Layer 4 of a small transformer language model trained on English Wikipedia (8 layers, counted from 0, width 128).
A neuron's activation on a vector x is GELU(weights . x), where the dot is the dot product.
The model reads these tokens: "pl" "ated" ";" " emb" "ry" "onic" " heart" " t" "ube" " development" ";" " out" "fl" "ow" " tr" "act" " s" "ept" "um" " m" "orph" "og"

The vector x that enters this layer's MLP at each token. A number n stands for (n - 500) times 0.019.
0 "pl": 529,485,506,522,528,496,492,469,491,519,537,501,510,515,480,29,483,494,474,464,512,519,496,499,527,476,492,485,481,473,526,518,545,513,490,466,496,524,538,512,463,547,589,447,493,487,493,505,495,509,488,521,483,517,452,478,506,513,541,510,519,478,461,491,493,476,505,545,517,532,498,509,483,505,501,470,516,494,540,518,479,533,495,514,479,504,519,506,483,491,457,532,528,511,525,535,498,456,491,537,290,490,515,487,542,515,511,495,513,494,482,526,470,474,492,506,502,514,487,538,548,518,525,553,511,478,472,497
1 "ated": 521,501,478,554,461,475,438,500,467,507,573,507,530,516,522,303,558,514,459,527,495,535,495,452,526,450,446,561,475,531,483,538,465,471,491,455,471,473,519,498,483,427,517,553,490,484,490,488,566,481,478,533,579,581,568,609,508,502,540,497,481,461,487,468,502,482,505,520,442,517,531,523,556,461,508,474,533,542,491,512,478,491,464,493,449,497,504,531,495,468,558,519,460,501,525,421,498,547,576,498,197,561,502,469,492,459,493,529,497,520,474,457,517,486,481,494,450,541,526,505,495,605,526,545,465,500,505,491
2 ";": 503,509,527,540,489,424,462,563,467,516,446,424,497,519,536,472,561,496,524,481,406,513,516,505,486,532,452,487,458,459,457,492,486,564,463,493,476,491,461,523,506,479,549,537,464,526,525,488,498,517,529,500,503,530,478,664,508,491,573,517,520,517,471,534,477,519,505,523,493,563,507,509,482,492,462,421,501,552,510,489,584,542,514,458,470,495,519,516,484,475,521,418,449,508,448,434,496,542,531,513,206,515,482,494,550,494,526,495,483,491,489,491,510,507,554,505,579,512,492,519,418,472,486,508,524,470,518,492
3 " emb": 464,512,526,614,503,576,384,464,459,501,500,550,501,474,502,291,623,525,440,478,417,458,529,572,521,553,463,479,455,511,517,547,446,535,520,467,459,406,437,464,507,440,528,440,495,471,499,532,575,470,580,605,526,501,524,498,488,512,502,499,542,536,481,572,468,466,504,527,434,576,514,368,520,585,505,401,483,487,552,504,483,496,519,390,480,478,518,517,513,508,583,637,628,460,408,498,496,507,616,455,391,448,505,584,546,452,505,580,517,431,476,425,590,452,554,437,498,484,472,512,503,508,492,557,473,396,582,441
4 "ry": 427,497,495,570,428,526,450,542,442,549,543,525,461,533,398,260,590,515,456,562,448,567,484,511,410,515,472,535,491,527,467,505,493,527,456,499,441,425,482,506,441,440,667,464,455,591,554,478,483,518,598,509,527,617,542,648,545,528,455,506,472,510,462,469,445,345,504,478,539,585,486,476,554,532,530,405,475,581,517,480,492,491,555,460,510,476,504,529,548,470,545,500,495,475,488,441,497,522,565,528,325,466,515,513,530,590,430,511,530,503,487,475,551,544,447,440,513,547,526,592,532,476,460,518,487,393,574,512
5 "onic": 445,493,443,493,515,439,427,496,500,491,619,481,536,538,513,281,557,512,481,481,480,471,479,501,531,477,502,551,486,469,466,565,447,520,506,508,424,452,467,475,569,360,503,457,500,526,572,476,522,537,556,558,540,521,592,590,507,582,503,496,532,469,467,485,521,387,504,530,475,478,448,517,560,488,492,405,508,606,552,453,483,478,493,516,488,448,508,551,524,494,564,493,458,486,470,463,497,554,635,512,228,541,458,551,494,609,426,516,488,535,473,446,543,514,471,491,512,510,500,552,467,530,570,535,486,515,552,414
6 " heart": 455,519,508,593,471,529,473,492,473,501,602,538,492,531,475,261,569,526,430,466,384,438,493,590,523,507,486,595,480,387,520,547,547,498,486,457,395,483,407,482,508,492,622,434,472,504,504,505,498,499,489,616,562,445,506,565,509,556,475,497,507,550,533,572,453,411,504,471,464,486,557,457,509,641,533,449,465,570,578,508,505,476,490,440,505,524,503,558,486,492,549,467,461,539,522,468,497,479,608,525,254,455,453,541,524,529,514,489,423,516,477,480,547,503,560,465,506,489,473,528,501,513,522,513,460,498,657,528
7 " t": 442,466,530,625,526,524,453,505,495,510,528,521,528,397,552,193,589,526,481,481,443,431,507,534,557,490,484,509,490,369,470,527,487,467,503,490,526,425,418,498,497,454,437,463,510,532,442,436,465,462,516,428,539,496,592,535,564,603,457,488,502,498,454,575,485,532,504,508,366,514,502,486,504,572,508,560,476,523,540,515,556,443,498,453,534,488,520,487,504,517,555,518,690,538,396,454,498,517,615,467,327,561,459,561,556,510,408,446,462,477,479,481,453,448,601,511,518,469,501,534,528,561,457,554,468,468,546,543
8 "ube": 492,497,469,576,513,517,493,543,528,545,539,481,476,546,470,220,579,519,445,573,481,526,503,543,479,430,467,524,517,477,431,516,541,490,459,475,420,393,436,451,485,414,567,528,481,563,629,447,525,514,597,542,518,516,558,625,484,585,555,517,494,532,494,542,471,404,504,449,483,513,469,511,496,521,541,460,482,549,520,488,520,463,507,470,530,474,505,561,511,492,572,476,487,538,484,453,497,502,579,511,238,562,438,495,508,653,465,499,488,488,488,469,477,439,520,504,505,463,491,523,421,513,507,494,455,510,563,508
9 " development": 483,481,482,508,507,513,535,493,527,550,626,497,532,524,462,267,550,533,439,523,391,452,511,571,498,481,476,564,493,466,463,537,472,458,523,512,373,405,478,572,518,421,592,430,504,569,520,466,528,562,568,555,584,541,563,568,563,563,557,496,512,461,427,476,506,434,504,494,485,520,488,530,462,528,456,502,478,528,518,484,494,436,476,549,489,461,504,555,490,468,513,465,500,554,497,423,498,574,575,497,235,515,442,551,474,611,432,437,519,521,481,479,499,529,533,481,483,521,484,555,451,514,555,504,486,380,658,515
10 ";": 476,493,523,513,488,413,467,530,476,504,461,440,498,526,546,444,546,505,522,491,394,518,526,517,475,502,490,462,459,459,464,502,466,567,459,501,461,481,459,516,522,487,541,511,477,536,518,480,480,507,574,510,499,527,499,700,510,492,580,514,527,522,495,551,480,512,503,511,477,552,479,522,473,515,461,422,497,565,500,485,590,514,533,461,480,519,518,508,484,483,530,405,466,522,457,439,496,536,566,507,176,515,470,507,540,514,518,484,470,497,497,492,527,493,567,484,579,490,488,530,423,485,500,520,509,492,496,502
11 " out": 437,476,459,596,458,526,411,465,467,524,526,528,498,414,473,301,536,544,443,461,424,583,531,568,548,510,492,556,452,546,524,495,484,483,455,439,424,457,411,457,506,542,510,470,477,512,378,507,485,502,550,621,538,581,614,648,465,522,460,475,488,578,506,559,469,502,503,475,464,549,521,532,488,582,514,497,503,632,528,569,495,451,506,431,455,510,504,505,511,530,488,590,486,523,504,453,497,514,586,454,277,504,400,525,521,407,438,445,535,469,486,499,534,529,494,519,623,580,510,537,451,600,517,478,495,490,589,529
12 "fl": 506,420,497,647,544,531,548,442,427,489,592,528,427,474,455,191,519,536,497,512,552,486,480,544,486,433,525,451,509,525,512,522,323,492,478,477,527,522,503,405,486,475,468,497,509,508,535,477,542,507,578,514,488,582,630,573,526,498,476,476,513,530,426,571,433,472,503,487,368,549,472,455,516,463,472,346,514,524,521,525,596,491,484,432,428,465,510,475,504,529,568,457,631,504,468,513,497,461,548,526,328,560,513,625,523,509,532,551,532,450,471,547,488,444,510,492,400,502,490,643,472,527,593,578,450,462,522,487
13 "ow": 510,498,486,531,515,465,442,501,477,510,535,511,468,500,410,207,602,523,506,529,442,484,513,498,466,468,489,497,494,426,442,493,375,495,484,514,486,440,479,455,501,571,663,520,445,563,558,467,524,460,531,603,542,567,528,660,544,468,522,492,469,471,446,530,458,372,503,468,462,540,509,517,546,495,555,474,517,466,526,518,509,510,575,452,523,584,504,558,580,480,554,545,464,503,499,397,498,485,579,517,246,494,436,516,496,575,490,538,512,543,484,471,521,486,496,463,571,518,530,508,496,469,466,505,485,454,624,475
14 " tr": 461,459,470,542,517,525,438,511,438,450,645,497,463,444,476,204,479,491,580,449,494,490,522,565,492,458,541,475,494,364,528,498,394,508,482,447,423,455,345,425,515,488,460,459,463,501,442,401,529,581,453,422,556,498,496,515,550,556,583,472,496,525,440,566,452,603,503,549,486,518,529,549,506,520,562,622,492,591,554,515,600,441,467,459,515,478,512,504,517,526,585,419,645,501,486,465,497,537,615,514,310,523,544,591,544,536,460,464,515,476,497,499,534,512,564,432,416,481,509,521,493,543,570,576,478,515,506,426
15 "act": 463,470,406,582,489,414,480,458,475,512,529,486,472,557,453,219,518,552,507,509,431,562,532,545,560,405,486,558,491,496,484,537,455,458,418,485,430,428,456,473,474,503,534,472,482,592,567,430,583,544,525,550,537,557,493,577,512,590,601,500,502,510,382,488,474,453,503,538,477,489,554,485,557,530,520,509,510,532,561,576,485,464,520,494,459,576,491,552,562,521,584,507,496,532,528,415,497,440,550,503,261,547,428,533,528,543,482,429,465,526,487,471,543,491,531,471,406,495,514,487,450,523,592,490,450,475,694,516
16 " s": 412,478,538,610,509,508,474,552,449,551,534,538,483,480,568,199,499,503,496,436,415,461,485,605,538,459,503,529,466,500,486,541,490,498,476,506,364,479,441,509,552,447,458,447,464,579,476,437,463,555,569,419,557,521,578,603,526,607,472,486,488,575,477,539,500,546,503,500,395,568,541,523,455,512,517,553,465,541,522,498,591,448,475,451,487,476,517,532,546,509,567,440,657,501,431,467,498,497,548,462,289,532,476,519,528,471,492,517,515,462,484,487,439,402,562,483,474,509,482,567,483,549,482,579,446,545,607,507
17 "ept": 404,438,428,649,559,432,467,519,488,566,481,460,471,481,546,139,501,547,502,479,470,538,511,583,525,477,479,583,484,520,446,514,416,499,468,499,458,471,485,503,465,556,475,522,489,584,480,455,556,434,559,505,541,533,531,621,492,543,644,472,484,504,403,569,460,446,503,512,440,488,509,496,507,535,512,518,534,555,530,554,469,479,498,480,464,596,499,506,528,507,571,463,571,516,577,431,497,466,535,464,288,534,471,510,577,521,422,450,460,497,494,492,534,500,525,453,497,416,503,546,431,621,515,544,419,522,573,540
18 "um": 428,486,475,636,492,533,537,550,502,510,529,471,512,526,519,186,526,512,540,523,461,390,513,511,493,558,500,501,502,488,403,523,489,486,505,570,375,401,502,493,493,474,585,513,465,575,522,409,503,516,617,461,494,551,568,679,489,612,537,501,477,529,402,517,496,379,503,488,473,570,500,524,474,564,556,490,466,488,528,510,495,497,531,488,533,464,500,533,594,471,590,485,517,482,502,368,499,471,563,467,291,527,439,482,537,597,489,441,467,492,486,482,435,477,510,460,536,530,513,540,451,495,539,508,448,494,585,503
19 " m": 509,460,569,589,447,537,450,554,503,557,539,507,493,457,503,167,555,536,511,497,457,416,536,484,500,431,525,467,501,368,438,555,439,505,446,515,418,454,484,467,557,463,482,474,499,500,501,363,422,514,573,489,562,539,536,626,529,593,482,494,503,538,412,495,568,543,503,498,466,542,547,520,481,555,524,445,476,483,517,486,562,451,487,460,502,488,507,523,620,526,556,464,648,550,448,471,498,495,499,476,300,511,441,531,565,591,454,500,427,486,491,502,530,455,501,479,445,576,494,577,378,511,531,556,534,414,581,487
20 "orph": 456,449,440,558,556,452,502,534,520,539,551,443,496,596,536,194,481,540,522,545,409,432,515,600,552,439,485,553,493,460,481,546,421,514,465,545,452,450,475,509,476,342,522,463,537,595,554,527,525,489,582,542,555,513,521,590,488,608,562,508,497,525,458,545,474,429,502,521,420,468,457,436,482,513,445,543,482,536,561,471,481,476,534,559,438,531,510,526,451,522,599,482,589,496,505,497,497,411,578,487,250,512,496,540,475,590,461,430,494,512,489,449,524,477,513,500,473,439,467,504,459,575,580,545,481,465,608,495
21 "og": 433,463,424,562,484,595,472,509,437,481,588,481,540,564,480,155,511,512,583,573,504,583,509,555,521,517,467,547,492,358,429,498,464,514,535,517,476,418,363,462,448,439,583,467,512,595,582,497,460,532,626,517,558,566,552,653,549,568,541,497,468,453,395,511,472,384,502,495,385,555,510,418,539,494,504,500,480,521,522,508,471,455,536,494,429,546,509,529,510,543,514,478,621,485,513,434,498,482,542,474,325,553,478,522,511,577,467,424,485,465,481,468,527,498,479,512,474,464,496,553,595,550,538,551,524,512,516,473

Each question shows the input weights of one neuron of the MLP. A number n stands for (n - 500) times 0.001.

n334: 444,429,562,471,503,432,446,581,564,547,399,489,486,386,353,459,457,538,476,532,604,667,377,573,389,647,670,463,578,733,652,543,492,467,306,414,547,586,566,490,589,743,401,568,492,524,571,646,538,332,392,537,544,670,461,504,397,521,500,467,557,420,563,617,517,559,605,563,465,404,427,503,544,524,489,421,516,568,642,603,518,412,547,490,413,631,446,450,531,574,576,603,549,611,505,622,384,336,551,398,504,432,595,542,578,489,262,535,523,519,420,579,396,577,452,314,559,571,529,532,495,516,543,525,342,481,381,470
Its three highest activations, in order, are on tokens 17 "ept", 11 " out", 12 "fl"

n473: 622,598,726,534,458,242,655,446,634,423,534,703,567,588,416,460,509,488,449,519,612,530,607,379,464,478,604,435,647,663,481,381,450,592,481,622,518,701,565,687,576,425,367,427,500,632,490,575,673,470,478,453,404,450,423,552,396,586,447,503,421,306,640,516,422,469,373,500,383,314,548,456,484,416,528,707,638,461,593,593,325,378,614,558,645,762,440,476,348,306,548,582,456,522,494,474,476,484,478,571,517,398,545,509,564,490,401,506,283,433,487,557,542,450,258,516,334,371,485,388,503,466,513,586,429,454,590,317
On which token does it fire most, and how strongly? 20 "orph", at about 0.42

n138: 575,566,587,482,493,408,473,540,590,553,392,405,441,472,278,564,240,399,526,332,563,314,539,297,336,734,602,153,528,381,412,388,623,540,710,630,524,507,572,528,624,543,300,496,579,370,462,469,510,455,568,385,654,504,559,509,519,550,322,645,793,301,511,572,496,844,440,353,442,452,438,350,537,607,301,363,550,476,518,386,469,367,684,680,376,324,500,489,514,772,526,449,621,398,486,429,605,496,484,617,580,471,317,582,620,538,464,554,199,522,398,599,411,475,403,432,688,359,493,500,452,419,486,490,549,397,575,278
Its two highest activations, in order, are on tokens 19 " m", 7 " t"

n372: 442,576,791,475,409,564,515,555,402,375,407,456,324,364,430,477,589,388,526,363,489,457,592,504,391,868,584,403,478,361,537,471,518,430,374,475,521,653,531,500,452,663,463,540,446,348,511,604,272,443,321,439,452,635,405,428,447,482,230,361,504,409,581,522,508,496,471,490,595,686,496,408,590,694,493,638,333,462,633,625,427,493,642,684,607,569,484,691,749,618,416,628,504,364,672,376,433,522,535,766,672,603,419,422,603,504,443,475,510,463,543,313,476,460,202,382,678,429,701,407,507,383,743,507,320,486,411,207
It fires most on token 13 "ow"

n35: 464,549,429,454,523,529,433,608,450,369,364,547,409,542,730,521,503,509,554,331,645,403,376,656,359,564,517,421,514,447,443,423,633,690,490,616,565,594,481,549,476,490,411,642,330,557,353,653,516,270,582,341,493,334,373,458,455,507,390,589,557,637,708,477,497,530,436,585,453,596,470,274,700,543,365,373,170,475,486,733,430,480,552,490,598,430,465,542,487,581,507,315,622,530,484,472,474,390,424,412,582,429,615,484,656,430,602,656,405,381,449,780,295,261,520,404,635,546,592,289,656,487,387,664,427,566,566,565
Its two highest activations, in order, are on tokens 16 " s", 3 " emb"

n312: 700,558,605,575,448,556,582,609,632,521,490,579,421,630,674,445,415,542,612,423,485,452,532,478,590,515,436,503,664,363,485,566,461,347,482,422,526,404,452,681,524,590,456,761,407,563,528,480,393,553,515,375,427,532,402,557,481,653,518,417,351,455,503,423,516,458,472,514,482,254,442,321,519,378,603,630,488,438,399,565,440,452,386,617,488,652,267,809,437,567,542,521,597,579,699,426,420,350,471,632,635,473,546,400,573,484,441,694,418,509,382,536,597,372,506,467,451,564,601,530,500,482,371,579,621,547,432,537
It fires most on token 19 " m"

n164: 701,524,449,464,462,436,445,530,734,471,531,549,408,613,535,513,500,634,731,290,424,367,564,565,396,781,444,506,447,531,582,461,627,497,593,428,424,389,371,707,595,591,485,645,412,568,486,497,405,381,571,387,334,507,403,560,439,660,513,562,467,474,665,610,585,507,446,642,510,503,546,404,314,477,250,302,254,438,553,763,613,393,458,395,311,682,406,658,311,639,427,700,556,556,537,598,452,418,463,487,626,477,457,590,630,438,349,516,457,358,464,622,590,519,532,303,503,522,413,578,447,440,474,451,567,510,487,430
On which token does it fire most, and how strongly? 3 " emb", at about 1.4

n68: 593,432,479,526,413,430,544,546,668,503,386,448,654,600,584,474,515,706,454,506,478,392,320,466,560,579,510,647,671,627,454,575,523,355,484,268,641,494,650,532,546,506,434,772,323,448,616,596,482,655,490,391,480,633,605,513,263,513,455,370,520,435,594,378,564,445,549,466,555,586,412,595,517,551,510,668,354,323,365,627,475,417,484,610,506,535,291,597,423,589,529,562,483,369,767,533,495,345,444,541,523,467,470,329,314,660,296,487,463,566,456,575,301,365,430,701,506,348,666,417,383,563,529,500,446,634,513,536
Its three highest activations, in order, are on tokens 8 "ube", 18 "um", 1 "ated"

n493: 654,492,519,345,500,537,458,491,569,539,571,500,474,492,720,601,584,336,483,326,372,460,607,554,580,544,616,463,456,354,436,428,652,588,556,569,408,419,554,455,396,592,553,465,552,368,418,371,352,593,571,414,512,345,453,502,675,624,448,585,506,466,525,369,371,523,336,405,503,370,538,480,438,446,489,640,506,359,371,562,470,523,565,559,585,363,520,511,530,512,381,465,491,590,363,393,644,483,477,497,520,553,555,393,520,233,644,411,435,500,586,523,467,343,622,713,503,466,602,591,481,405,417,554,726,574,537,603
Its three highest activations, in order, are on tokens 7 " t", 16 " s", 2 ";"

n70: 444,735,591,556,429,294,374,610,486,290,557,518,653,466,659,477,520,638,429,625,517,651,386,617,620,404,496,434,341,720,621,514,504,568,500,398,575,620,500,600,521,752,468,564,507,549,371,487,516,276,472,577,475,422,408,319,416,541,521,752,390,363,493,375,449,493,456,653,489,511,486,707,587,357,393,424,428,490,471,659,379,531,490,459,410,395,623,848,574,729,671,482,527,358,594,518,465,352,374,301,580,507,350,462,521,559,337,308,397,414,473,635,533,423,343,406,439,548,444,740,483,411,507,467,729,431,289,363
On which token does it fire most, and how strongly? 0 "pl", at about 0.73

n379: 637,536,434,454,538,535,362,284,490,603,303,480,540,345,257,655,441,580,424,497,516,479,548,497,534,480,470,432,520,698,613,562,566,380,470,353,456,733,608,359,721,474,400,490,503,444,303,563,472,606,471,441,527,587,642,484,690,487,447,397,616,451,439,584,578,724,583,469,705,567,474,649,408,652,568,344,519,438,654,503,560,236,555,513,313,487,486,525,450,543,487,546,171,619,565,585,438,562,497,542,497,690,463,458,395,531,387,520,587,610,640,523,587,520,344,549,538,196,393,630,494,474,673,578,368,471,665,473
On which token does it fire most, and how strongly? 11 " out", at about 1.6

n166: 618,427,430,362,440,413,521,453,349,419,320,280,416,532,464,569,478,565,583,428,506,599,506,428,374,570,397,310,584,406,540,593,490,755,450,474,679,593,600,394,696,444,512,413,480,526,413,743,401,569,435,592,661,591,494,519,544,542,424,254,503,477,423,431,452,593,592,572,667,378,607,416,534,493,659,396,400,488,594,396,506,329,662,384,383,749,491,481,500,319,383,620,365,407,591,596,400,460,480,720,479,503,688,510,481,538,610,546,556,664,404,530,509,467,297,464,735,526,582,304,726,487,484,647,421,578,441,385
Its two highest activations, in order, are on tokens 13 "ow", 0 "pl"

n349: 586,358,363,510,335,333,554,438,596,446,555,669,568,686,573,552,661,563,539,526,556,514,569,537,394,448,497,561,681,544,480,506,648,641,585,503,746,461,457,626,422,410,488,630,275,432,520,534,485,510,538,522,490,541,415,492,317,377,578,429,458,384,591,522,510,435,380,518,650,464,529,624,570,561,551,577,342,497,362,446,373,484,598,717,690,519,224,566,411,389,493,419,490,350,580,646,543,481,483,617,462,307,575,465,242,561,418,519,247,457,519,419,515,561,526,803,463,431,433,436,396,409,455,451,587,662,538,457
It fires most on token 8 "ube"

n157: 637,398,540,523,565,619,482,514,510,345,417,561,596,503,544,505,481,585,568,289,480,460,411,521,434,350,490,370,546,707,544,524,497,634,603,547,445,446,560,602,531,476,282,575,554,406,670,735,383,246,457,400,517,475,601,368,497,738,483,526,558,261,608,600,686,574,344,567,347,507,371,401,720,700,224,573,543,513,603,729,497,413,678,520,550,580,538,425,529,452,377,449,551,459,554,528,529,419,524,516,598,356,596,642,546,635,274,312,372,507,532,759,439,393,290,440,484,437,480,457,551,470,382,510,367,453,317,434
On which token does it fire most, and how strongly? 7 " t", at about 0.93

n318: 559,474,578,500,468,410,365,687,510,442,407,404,547,465,508,492,536,430,440,513,443,613,508,377,450,495,490,454,426,726,627,536,554,461,497,306,542,618,522,643,461,559,495,456,265,362,435,549,493,465,561,472,377,476,474,506,386,475,490,569,672,544,498,581,545,559,587,527,474,547,376,544,495,576,487,483,550,393,414,338,680,480,528,455,445,564,520,617,476,364,518,495,472,383,527,566,384,272,509,462,595,578,461,417,492,549,515,503,429,612,325,435,410,548,393,609,609,387,548,472,407,505,462,461,537,611,482,374
Its two highest activations, in order, are on tokens 2 ";", 10 ";"

n440: 383,536,717,486,462,451,466,641,479,503,378,540,421,507,665,606,520,400,590,504,486,316,266,552,577,561,457,359,460,666,551,607,618,544,420,436,434,507,358,587,630,568,378,424,521,689,399,449,547,586,370,227,406,508,597,349,603,766,217,612,453,603,347,666,526,747,514,652,511,639,601,605,234,415,496,558,472,530,569,542,634,532,297,528,525,553,565,261,361,605,493,313,535,406,330,758,460,546,435,434,587,576,257,598,493,413,577,596,432,322,418,569,273,223,518,588,448,476,401,500,551,573,447,564,518,718,398,449
It fires most on token 16 " s"

n201: 674,539,526,371,439,632,700,497,480,480,543,575,610,630,383,530,419,312,590,551,597,475,691,410,624,477,633,295,600,454,256,494,577,480,570,497,517,411,465,503,347,406,474,581,614,583,373,530,325,500,497,472,363,461,477,507,592,607,512,434,520,641,427,352,494,451,513,367,590,476,459,366,363,503,427,575,461,326,623,477,321,420,351,433,539,600,523,469,388,439,462,509,522,668,546,497,395,529,422,576,577,593,555,494,427,503,486,677,606,497,546,349,622,469,577,509,517,433,256,423,563,514,451,573,646,438,508,509
It fires most on token 21 "og"

n10: 420,346,447,443,536,411,493,333,523,513,500,351,490,494,619,551,360,513,690,330,666,402,556,756,500,585,408,437,414,585,792,439,577,497,246,296,497,604,456,552,717,580,426,449,242,453,532,609,343,489,394,480,271,429,561,436,573,523,446,490,667,476,444,433,364,490,518,785,405,552,527,565,608,623,560,507,418,560,630,761,474,333,467,441,510,403,471,657,666,726,405,483,485,364,561,462,493,379,603,464,643,568,422,457,448,248,526,483,529,725,371,483,404,550,480,477,539,490,699,547,513,497,581,576,510,606,391,627
Its two highest activations, in order, are on tokens 11 " out", 14 " tr"

n230: 608,827,475,392,429,302,492,504,856,447,488,473,425,582,454,643,592,565,508,596,417,366,409,492,484,583,394,600,503,446,697,399,488,611,492,407,436,473,537,413,367,581,518,394,333,469,410,533,635,423,381,612,520,591,387,51,404,489,523,667,453,508,610,354,456,512,405,713,551,404,504,646,508,442,661,353,412,617,559,584,425,396,599,485,477,361,388,813,518,773,787,527,244,492,445,492,437,395,412,481,616,500,401,359,561,639,324,349,401,575,377,421,507,589,377,619,680,565,297,623,478,587,768,537,653,596,270,373
It fires most on token 5 "onic"

n326: 433,562,641,471,423,575,357,542,488,488,569,589,399,477,358,439,447,233,455,474,546,405,491,626,476,625,616,459,530,581,559,482,735,482,584,553,540,512,461,460,542,500,516,399,614,509,503,444,577,543,468,415,536,559,407,512,658,610,571,508,425,488,523,520,372,600,533,403,494,452,360,431,400,416,445,302,540,453,713,480,548,363,362,555,385,485,610,394,466,524,426,485,611,286,483,336,552,329,331,514,832,548,578,561,641,466,457,538,494,455,422,527,517,436,500,509,426,486,410,576,576,417,371,648,305,465,332,560
Its two highest activations, in order, are on tokens 12 "fl", 3 " emb"

n4: 497,639,644,414,430,395,533,353,534,398,459,304,539,527,586,600,467,403,682,685,487,485,490,446,397,735,420,630,559,625,535,424,462,451,398,462,567,434,680,588,486,452,439,623,234,393,493,702,500,496,602,545,447,430,519,543,353,700,493,523,672,393,375,462,719,569,495,490,462,482,357,461,564,654,483,504,571,631,430,663,573,507,686,594,469,634,443,712,395,314,374,420,328,259,559,461,383,590,497,527,448,486,377,439,594,646,534,572,569,419,347,402,300,383,353,261,623,409,743,476,605,254,427,726,615,442,473,588
Its three highest activations, in order, are on tokens 2 ";", 10 ";", 18 "um"

n143: 553,649,492,453,275,491,740,299,645,567,738,650,563,662,742,578,522,434,401,394,523,443,546,469,482,497,419,494,480,321,491,346,583,644,551,382,423,494,528,578,509,382,516,446,388,462,307,313,461,645,512,380,494,346,438,468,524,494,378,472,593,476,558,359,448,607,329,497,431,354,548,515,463,605,593,615,335,486,425,590,460,506,402,543,500,603,441,560,357,599,458,566,535,626,449,497,615,456,441,610,570,473,356,555,517,372,488,635,604,437,636,419,500,518,521,389,486,480,491,450,477,491,547,410,638,582,500,333
It fires most on token 6 " heart"

n100: 433,524,545,530,453,398,362,553,276,357,572,292,659,489,665,560,207,311,610,392,493,693,310,555,326,420,647,459,423,643,352,747,672,721,389,470,496,605,571,573,587,537,628,413,511,313,429,461,504,461,511,481,256,262,239,441,612,606,519,714,693,410,460,415,407,628,545,564,360,699,349,742,430,500,430,370,540,542,496,349,590,433,441,456,621,403,650,580,532,675,421,455,528,273,397,523,397,343,308,500,662,508,390,474,598,591,533,623,571,473,436,628,415,478,381,326,597,471,374,696,514,314,448,613,763,544,434,523
Its three highest activations, in order, are on tokens 0 "pl", 2 ";", 10 ";"

n16: 723,661,588,500,514,615,368,537,504,658,531,667,645,542,346,544,618,393,418,285,436,512,309,347,473,574,570,507,707,636,548,390,375,339,403,452,454,515,718,511,648,709,442,660,295,548,272,444,534,504,359,416,571,321,397,466,405,392,415,654,548,412,475,362,240,496,473,230,515,485,444,723,386,489,576,361,637,479,455,464,331,464,644,468,763,664,587,464,619,530,385,493,405,396,629,640,632,375,474,425,590,616,388,460,547,605,522,730,423,519,603,682,493,511,464,366,624,138,602,478,416,461,511,455,576,547,638,293
It fires most on token 13 "ow"

n339: 451,487,666,570,282,313,549,339,408,507,310,475,529,541,588,642,450,437,704,353,435,568,573,426,518,353,561,475,458,639,729,500,712,316,283,323,442,532,697,600,500,426,539,410,295,535,593,588,427,515,486,423,374,369,551,529,310,451,571,527,597,528,321,458,286,763,416,497,429,649,321,586,635,433,500,270,705,557,666,538,585,440,351,600,424,767,549,603,611,590,589,333,397,207,500,650,540,496,586,514,573,392,360,368,500,541,444,511,520,525,506,446,510,507,374,461,500,358,566,489,540,328,744,647,599,444,339,366
It fires most on token 10 ";"

n180: 713,552,419,521,628,521,751,485,425,453,519,460,512,610,487,512,588,305,570,375,494,435,465,422,379,466,424,455,628,647,494,702,521,479,426,410,506,376,637,653,543,686,595,579,440,334,567,391,415,399,571,527,506,551,560,528,653,544,430,578,573,337,523,440,572,488,484,511,612,466,524,540,453,443,450,448,426,437,724,622,445,467,586,338,571,557,547,664,629,485,521,409,328,360,440,512,466,373,542,527,498,387,320,411,403,541,328,554,651,589,536,573,434,626,428,271,645,353,518,479,483,330,455,700,559,666,435,417
It fires most on token 13 "ow"

n484: 458,500,477,500,500,445,404,415,726,462,440,613,387,688,459,520,467,647,761,410,567,519,408,493,496,535,535,469,509,526,451,259,483,468,479,476,406,458,842,544,479,556,436,549,284,406,335,513,346,471,665,341,557,718,588,500,374,610,416,364,723,556,629,642,536,507,629,493,683,711,553,285,601,728,284,436,397,236,500,551,500,306,650,425,421,659,326,575,367,337,570,433,474,532,613,486,466,510,403,630,547,557,525,568,694,430,356,510,490,557,533,465,341,497,604,266,554,394,431,424,616,446,632,675,482,521,466,446
It fires most on token 18 "um"

n286: 569,545,621,297,516,488,310,558,423,552,443,529,426,516,531,474,492,607,649,245,666,390,584,457,580,575,343,524,667,487,388,689,471,512,338,573,377,451,635,396,413,618,470,425,545,537,233,328,251,436,250,399,346,608,437,412,825,729,492,637,231,496,540,403,594,414,435,627,471,265,537,562,593,310,500,447,384,303,816,560,316,293,312,528,520,638,646,381,574,550,636,623,584,492,360,378,696,488,336,388,813,438,529,668,504,440,460,691,546,288,479,583,349,199,549,456,642,624,597,625,457,305,598,748,517,427,407,362
Its three highest activations, in order, are on tokens 19 " m", 7 " t", 16 " s"

n160: 507,461,455,575,399,481,459,712,311,372,472,440,454,478,373,566,327,515,560,591,792,539,317,435,439,639,626,519,617,569,580,520,507,600,370,552,519,602,568,449,569,634,545,540,490,566,566,744,488,438,513,627,463,746,506,576,442,590,599,397,583,569,522,377,599,418,396,342,566,349,374,410,646,370,465,344,535,512,613,523,462,438,747,752,404,575,326,462,590,563,616,497,405,282,419,578,549,392,514,391,539,490,517,551,353,441,310,559,382,523,327,497,488,591,393,529,705,513,600,448,647,264,418,509,303,529,445,477
It fires most on token 4 "ry"

n187: 589,465,646,531,702,439,459,398,403,405,380,649,586,507,554,522,456,388,582,654,504,592,674,435,384,531,676,477,559,443,543,636,357,496,271,315,860,605,573,458,539,442,450,539,508,636,553,485,275,306,599,488,555,459,633,333,292,462,531,567,684,159,519,661,609,710,521,716,301,536,230,504,524,511,344,483,637,610,630,733,611,327,602,315,405,658,554,635,297,531,504,465,529,484,526,596,361,357,466,712,610,649,315,508,443,708,405,408,515,520,355,649,522,512,488,481,552,447,343,538,596,266,160,562,412,672,469,389
It fires most on token 12 "fl"

n167: 657,482,521,484,481,455,570,306,516,497,588,837,610,522,664,683,640,302,453,395,513,557,613,414,663,350,573,500,469,346,530,454,543,510,668,497,334,351,494,622,433,260,451,547,332,500,323,390,268,662,591,313,470,503,410,442,561,549,497,591,557,672,600,343,490,636,496,578,417,402,597,520,493,467,617,718,296,447,510,536,367,552,545,465,649,556,419,468,221,473,377,610,518,690,506,435,481,533,411,616,505,540,704,516,436,378,552,638,487,483,601,453,550,447,595,667,449,294,474,457,588,548,625,491,558,493,536,581
On which token does it fire most, and how strongly? 7 " t", at about 0.31